Layer 2 of a small transformer language model trained on English Wikipedia (8 layers, counted from 0, width 128). Numbers have three digits each and are written without spaces.
A neuron adds its activation times its output weights to the MLP's output. To switch it off is to set its activation to zero at one token and run the rest of the model.

Output weights of the MLP neurons that the questions are about. A number n stands for (n - 500) times 0.00098.
n11: 546545630665473437757451870627380406504682384467569568518401445806401485374454437519146409492358485678514541299459288518453447500682455544338496591577375512365515351331339543346438424732715349613451538549614796458534691526466417476369478611493660533624481758595412627473202488531551603430376630531604676552326504546564560457527242422427587508621471395716421545397440234380297392550496
n45: 608639600395685492454484766406552351393516483549401678475562496365442731487244366301419603509570313375471508690721658516553047533496663443544470578517774422670634684411522451442426308602789524220572318504261405756338551276513472645466618571403298377251504258526396504479755571366513737447648487561157677614380321517593496627397551513465337271460512634368364713587468852516504583657509
n49: 424649445538147556387448590492381399619493462590367481579467570697413541493653496477425349485204392430493548571466521489751534416555623489557756619773346554377550479496663607420489349626593500377567233591492667517433318600541644359519428500374637292796568486519628516417400781603492456527307570366515729645372378504373563615731391581531263504412436395564504511573391309302720210401607
n73: 508492369710326339519522524516608754481596480613385469477439443566470023776364289599558413762221598719358613664383593667328426412300431440276685391397677396422472559728528657401572597406590672516523791658280424315590551348555483561318485769554629616588473492611462693429462463289269420532488512540620413518504475492391620496635398556480579496500414398355453422324529456707577376493442
n95: 516508523700564504343373676690492531629574585443746242527370654388359508338468203576276440476481414642579765623449433418471355488732676526408362474538516472606604441198564474359622713534531316426504416655622477616472668317441457579574718465776443617512543810401504748401508525428731577696562411392576393540472397456402282658484465439556492361456508542228245315519423741281542348396325
n106: 245657558537459572614381393349492456468458602663418533574657489457532389522459410620663578651344489713644467399562350542392529536424351666538567373632854492401320335492556546543568753359441707434672493478431568531537774665326597621238433406522642496541544436433316554374320665489454608519533334241305414642463465596442405500426577307256616381549465377574467294371383736567547556646632
n154: 363527557423457310410169276528579542559391358741566431378365651468362554669637515582233609488659355342555313401615832431540401526560609334649527681680566496756563543508547467429548518334255544557305614620516626358454458348739306437462515572511489378713384596469635371407721740500699560532481662484539671596296508643420500386461569468590353391583471573458389415650525339611331312289520
n160: 300336492451531489725382504532555323526413433563672585533744468715664706557155530621618621246686573270493523603588581584621485556667741385465283633586659284527367645452594386578418617408454412496439465414288455589616519317698386500511493595321306374476798507477373500251665480622456530568312470661449818461438415391439431367710500444594397402478460361450427569703634480589496677383267
n173: 534525472549324523460534664653492686332379343608492702388637444640604625642643403546600575572213232476611488276517583320336368605528400389492521361508317584685546783285559472404732443508723460763488546508698400469372303407375855454263670585520420758390467484366377400404429293428320250689537634538466352637342670692558791524492616628601342655457378302425409550766442441425633724335561
n182: 467493444591540483604450147462478511462625485486504429507552566572393259479525616377474215706407536591278546361571232821493791629507555449555471541507679507738522436385609350566383526668358456603450631399504590510657479515367700687394398714539428384434453548475424406478275522456736706604557454482303438566496429389500408705626693419493384623584449561579293489434356365353493493497500
n185: 572340539321396342236478537459645528481709250572596606614711386479397591473440531436566603301777194492579625358535481534718292438469392545544302644561567568602520541557436380408279388390508477398269496357602489427421707429393522598473617751145428511621595716321408541611571656596415450512606570404693538554705500456664445432357678504371719540634617564670673366093400645583485416537600
n196: 671519706670678566508569398410568484711596484462346620357504516179432586489623297583549508504440271443615419641570333393467566641416543466596461493413332564702484500844579771357311554227356355388419488555326500507683624456418663350381425236539572579504742657496467529673483549524452466585399803460321515583535541555554245530559406608246373713720388584684368410219588532399530468352496
n212: 504408500452627432622571647394430456566603475469688460379500504730465484611418567488305577554263460678546420293661534485403560417508314616446662616441362656657336697278623439621687559500548438596396669642571660384585292239472717596348465338332204728475690496606504695268431294401487531575396337393290367589698122443628520492402294210784353533641623594751585730618492554454429500404513
n239: 625830698453801493392401587546618381443541427427492413557496426400888284368516473520450424463424401523572575538741745662384508593453244237399324519361488362366609586397592636600558533496488360607433536544603488489357528691392382500461470636590377694675297557604378304660449554399697434619626789415553392705329304488248685584488241443625504612418470396584306349430325500569407609282685
n246: 791377666538592310464404638892453591392410555504441562396536586330432771772601646382387345581484446500524422445360531300478397411565418568386554623387533677628576737556496587572532709448430488521549454391496268466338438400334518458541777419459524278636400357508496452663301345976611225298434447496276737363649701508261566686521542462656338425664666299517364587621686500496383344445276
n277: 475436456474492405496474517684562536465400662590463419586453655675351557488578580158752615542672629619535641573427450527470532512548522597658378589543362488411801340344360631704457574667621330294246388312664524309581597360606362388532632301656437714550744356541591496426197247471609389420403400322550162761415530353436568473697512354488694652875349328463476472591322450477365678550483

Each question names a token from some text and the token that comes next. It shows the activations a of the neurons there, in the order above. A number n stands for (n - 500) times 0.012.

Then comes g, the gradient of the next token's log-probability with respect to the MLP's output, scaled to length 1. A neuron's effect is roughly proportional to its activation times (output weights . g). A number n stands for (n - 500) times 0.00067.

" with", then "in"
a: 500500500500500480500500500500492500500500500525
g: 525682562777505601602627284463547400782306509433655340653206424363654401551458771152444423630527479634454568443503508720322388541436497527544269438486672638419461363280366606544492564209334702413414353412432600766446444638454244327439422550484538504530369670514445525416860550562662487617382518487566600515312399365575573329428460488429523404604569712757654546512470676529327527706301
Which neuron, switched off, raises the next token's probability most? n106

" N", then "um"
a: 500500500500500539500500500500500500500500500500
g: 326451421301504625406759442444522653320550561531420586488698237491526329576609604495480287530190512523450641612426369539314631645687603621600710420319522574479446276397486457418841691381490639636619357524584431664718346500587363276242534387540284421565350310543299833459609563621451534606602428524324549546326441544649492539551600557468496456379546624459398329605584562559115572800541
Which neuron, switched off, lowers the next token's probability most? n106

" June", then " 2007"
a: 505500500442500500500500500508500500500500500500
g: 820684461402568574379348351426431283629470959239590428373496653457384541403574721585419667370575440582358409765431535519556382590500494531610458285631328828476645597319467485445275446379353426319686500414523492417400368275488725421546723319650526547498477442329534362733824461491564450614535445389300470377410451662545370543447427583529542630502432720590372674401335648556544698497452
Which neuron, switched off, lowers the next token's probability most? n73

" ", then " |"
a: 500500500500734500500500500500500500500500500500
g: 551582514494574730402532590324581674446483378374558421754523685467564553366285506662436344561403593668539588490417501439663793490409566444503427316474548312377634282622455425659432263390406847546490676664671611704420471427604605497443559151821319528328341359556519510473477536447456184370367673456611430301627569411425320505478611296447586617452642541311596299723415498379631598362769
Which neuron, switched off, lowers the next token's probability most? n95

"al", then " So"
a: 500500487500500500500518500500500500797500497499
g: 489674566428600457518593476336453527425642685700461508497250493514676459696299670391467582507321682412538658589424624362500330506323424422322499687628578458560626295520559114533581449439344470255597539511521710378389463400441582544802610282792469659463477413433323338319421624476569607563577280454263654312354723717538430452619299295662526681617452314588725508579599530593497230558591
Which neuron, switched off, lowers the next token's probability most? n212

" vi", then "c"
a: 500498500531594500500494500500519500500500500498
g: 535388379538393346562685530500584338614532186649492641817247765507373506449614640569252627460487814548645638511386404678488583425572454378637606557754583284380484505484638630592440246315600431622517588417424512408499507182552475550582564505394374557222529446439460437526518343490706660844227451473664676537549530477594341644367424377472617472402679574528635414458345440525481252192439
Which neuron, switched off, lowers the next token's probability most? n95

" the", then " co"
a: 506432503500500500521367500500502500500500500500
g: 197548565597650352830478602442605750343486543750390348642527581487505321383626496512497357500613514614412572566726236427293631384677392713279526627465430340437368540451421694569482544436458495458573450572149264592678307560593397506522186547520552393504495421567473500212344528688844445632419442562471556269458490541679573491675423516612225550662789695514524431473559423463446523350485
Which neuron, switched off, lowers the next token's probability most? n45

"N", then "S"
a: 500500500500503500464472500500500500500494550500
g: 276204461520497460467420592362418659554423351602377291421613771428414663346546573455454486432597575540568496316818690332443438525327280240387287152417660488414642723352492691777477477651584538457453547836468531461622400525373403622599455474516566708652551412437420508534586473464462494359609555335379340404683590474638712641404771546671276424240691636567586590621523514562495487428308
Which neuron, switched off, lowers the next token's probability most? n246

"field", then " post"
a: 524500492500500500546500500409500451500500500500
g: 452239598395511364711619462591458520518523266615345411525404500505576555644445356455674618429676293606732366429652323585301528556532508320573672242489389711671272609540524555619550220840566362369508607653438470655734653464655449557490426587476402408788409580210655373544185485586474557435652438471557450372542503534464662462831454612512175525352334735565524402438396441446513456345459
Which neuron, switched off, raises the next token's probability most? n182

"6", then "10"
a: 500481500473508419500500393500500500500500558462
g: 486540583355501649337577558660346312695370746421572084692328498218298535671587528521596320344608885450465384590516453618387411569483493462574460699552406454598458343415447562309578698510532355407597508599549387412392657402601426623511430559456374538303669518497504671723540425525678665533561474364207800661516710826419480540355379474586385537607180559538417374648484338454510449451393
Which neuron, switched off, lowers the next token's probability most? n173

"C", then "O"
a: 500480500572500497500421500500500500500500500500
g: 697577628562614590575538355478527489576329610334376458657446496560562585374549516315596575568466769306485358575512354583763443282764318562579476492534247640547685645331408546479630604510292450417518551404647497701383309427289543532493656275560519387543497394395486633437582479324771775482589504378176589641454302666408406362643310577453388301626383271872447298443659394631440653620456
Which neuron, switched off, raises the next token's probability most? n73

"um", then "g"
a: 500500500500500500500500500630500499500500500502
g: 700340575624414731862703466852551539426496357250426557565520556429593637447324603555684387515481530597609481528268724629768452463629469423438660361495588454777659506396654450515414336632369315368261471347301629294271486534658571614423415651593248422652525606456494351326417366475611462364412552583430577404707422621528528670420575466311585298721561484485358449350521375290409480345669
Which neuron, switched off, lowers the next token's probability most? n182

",", then "8"
a: 383500500526503430500500500500500506500500500510
g: 292558524439431400657535516348543492577471502502345559517554335494473417526602608454500450652554493396316181460643475518448558201470568532313614456359522425544338569578478478746595370541556497452705381550316425365585446629505240349452026392768607483722465576538320747733748658513395646330602445619505553322614675195538707441594478553472354592491666742657414335294644598624528363726530
Which neuron, switched off, lowers the next token's probability most? n11

"ter", then " used"
a: 500455499500500506478578500500500500500500500492
g: 389399648536528409637402474594734718604500614675469427362419432262368683496464549454479301284602279612613661513400432423244576586443368410449526245430576548482428371470512602439518345611626802543603643405423600421280649453260389273634417486331453435712386555296341309344654634639625460677337435543412346601464730643678464455693747613727201648683705666496425551501437499489597408389642
Which neuron, switched off, lowers the next token's probability most? n45

"–1", then " and"
a: 368371500500500500566500500500500500500500500500
g: 367415580682471587248523617627822483508543555633622366501470601466567559515401848533420355364648435447605618342518491316637578656464517776590553618485555295371405467708321365419489279425452676504390347488376472865576544598492591599566552404469477679438546366498365382524503239749395309375494616232548582461460372363389379415451839395608533507688385350264513563402518633243635639334747
Which neuron, switched off, lowers the next token's probability most? n11

"und", then "ing"
a: 500639498500500500500500500531500500500500500473
g: 726656313231650507091597651424426744515619498524465598282432378504509532452349490426374506459367478291472497617290194820477634443391276547270607629684672474456583462485653611708451543397508320376505640564414433504451352581298544453519556519594394416656646240520677294397464798574413561482368777527822697535612574575618661533570568505525528683483573403472397282497421444478480323501498
Which neuron, switched off, raises the next token's probability most? n45

"st", then "ad"
a: 500500500454500500495353500500500483500500500293
g: 351210657538520405616513612394506456611497740529441508469504515496184620324198540568651293707385575456750629555284585379541200717548741487468579507495240422484509403556449324443865349438519300628433789578571350616448566620543537317700355350441601486430452655664204414437564320670598542617421360549736649487463638556467460394419546595731616596442566375530387362447427349537490539643372
Which neuron, switched off, raises the next token's probability most? n160

"position", then " was"
a: 500514500500500500500500500500706298500500500500
g: 278344372448287570576548528597485474626358452678327243443442632564451414669555523540660397511734713672457781461560601567350621542322718518451418403450602589228275655596718504620309346621444529454558649548596214382381719601652293574527311712610580616293537641335398495476521295545358479504395362249315613434299656645344700477645328587452371485611377573406481560545569795483477449436661
Which neuron, switched off, lowers the next token's probability most? n196

" |", then " "
a: 479500500500500500500497500524500500500278500500
g: 266496345496525460689449624355330682525727359553608622635514442287484639380674628323470624301331368533599600299474413354402477583606793361620708258540285526479303544357605439528308524700828340670390541410670658367597336448662509557267479536645710548567450588371608456487294243353518501412440585499612615613661623471479646415452400764476532616408378553611345164520480449540635556637381
Which neuron, switched off, lowers the next token's probability most? n239

"ti", then "s"
a: 534500485500500506500588469500500500500469500517
g: 552673420619546515307284296531386401536363564585623507651531331693435699257445346421440450312656447471473426749621446386661582497446641570486554663383333712752644531686512534306647416522584322680657477463308606526512456487491856239371720586587346463583711741332428537474444483532638519499350377378385698359422190728568711605492141424259495514554626497436406536402602427469471484433434
Which neuron, switched off, lowers the next token's probability most? n160

"us", then " on"
a: 500500500500463500500500586500500500500500500500
g: 469493720485507646604458567550418461100400509497326595248675411399362605529343361580456479626439478593510459549500604565682443620597420429563327555397489416549452457671615139610440386399734502558457567251484428519581502510650443509578347556661632599323571572527572499500656392509579655715553069208342293364581562479632824371728566554557459498832438369138510596597478465650642409390477
Which neuron, switched off, lowers the next token's probability most? n173

" a", then " 1"
a: 500438500500501500500500500500560500500464500500
g: 758400478515340502435677515357388454298668441365726648542652357602466363481417401614676694559342557295476527641312440603467275507553705451569606583481517519676218569733501646256528410401653609529443479709693467390397846556192434564484741579561704465353556657382632562515331596520342757429476607400284346413595540434434482370254524314424590565262353501459397286384630444585660483634594
Which neuron, switched off, lowers the next token's probability most? n185

" |", then "\n"
a: 504500500500500500496500500507500500500303500500
g: 423430296691687402648572401393591532576304760246456652427363469666563740436277680590331385426193720566476573484354485511279563621381708641357414596749494468588298482334615213624550441451396493437652587566325507626476596413687698581482364691373415508659448396453565694437358499260410486495451687260628503282684289480631440478409560571610613623587473603435429610389391623612343696318617
Which neuron, switched off, lowers the next token's probability most? n239

" H", then "itch"
a: 500500481500500500470500500500500500500500500500
g: 367460327412594619650530689462568659563258639444670331376625457400486525326609459529499543404473368601436363422610442544602584413242528612451544312538834618328578450449550488760303655635476659215468406610502396471373474374267633553436448513679497589762502559674478551591694404503316410313382439259586525646377364473584470425889441474469484550336639606646480446124457520424515725865369
Which neuron, switched off, lowers the next token's probability most? n154

"mar", then "ed"
a: 500500500500500524459510472500500500501500500484
g: 765262281429527507424424387451616490664306451475653348575207614586683386310392496672309582621522631283408497348293286532679690391408819567567729444495463482444594493434702743583535595431555415437684633633554737632422479534399562544514528607635397156592493716576491508638517540606443443269382767704323605470558657432523484519471228476459556720461463534485549460352452330381295335386320
Which neuron, switched off, lowers the next token's probability most? n173

"go", then "od"
a: 500500500500500500493500500500500333500500593500
g: 790639452418433527537528677639366363465294288555623486796379484662586163282515320338497342444608536489325442655330465600430483654524367721604344504276342577763312535171583249741502591533544684548602543338428613544551570373614599500470507259316413399234490544467571628581555578543555571850556454383710483602243428606512370611587440561405511473640684288466447637432519488540627551516508
Which neuron, switched off, lowers the next token's probability most? n196

"re", then "ton"
a: 500500500500500500500500500500500500547500500500
g: 331440500474324276480326612398730711435458450451535548525771562347458552605663402649467573395660612278416514382752451248485542580416458429346599211379624488160543449379677753633427328585609550302505484619180384537473605427540343694435477526351631404518762507478546503528703692438489429435347391434480405667485624588701676607488314435466467280451738847485580486620332612650358482635513
Which neuron, switched off, raises the next token's probability most? n212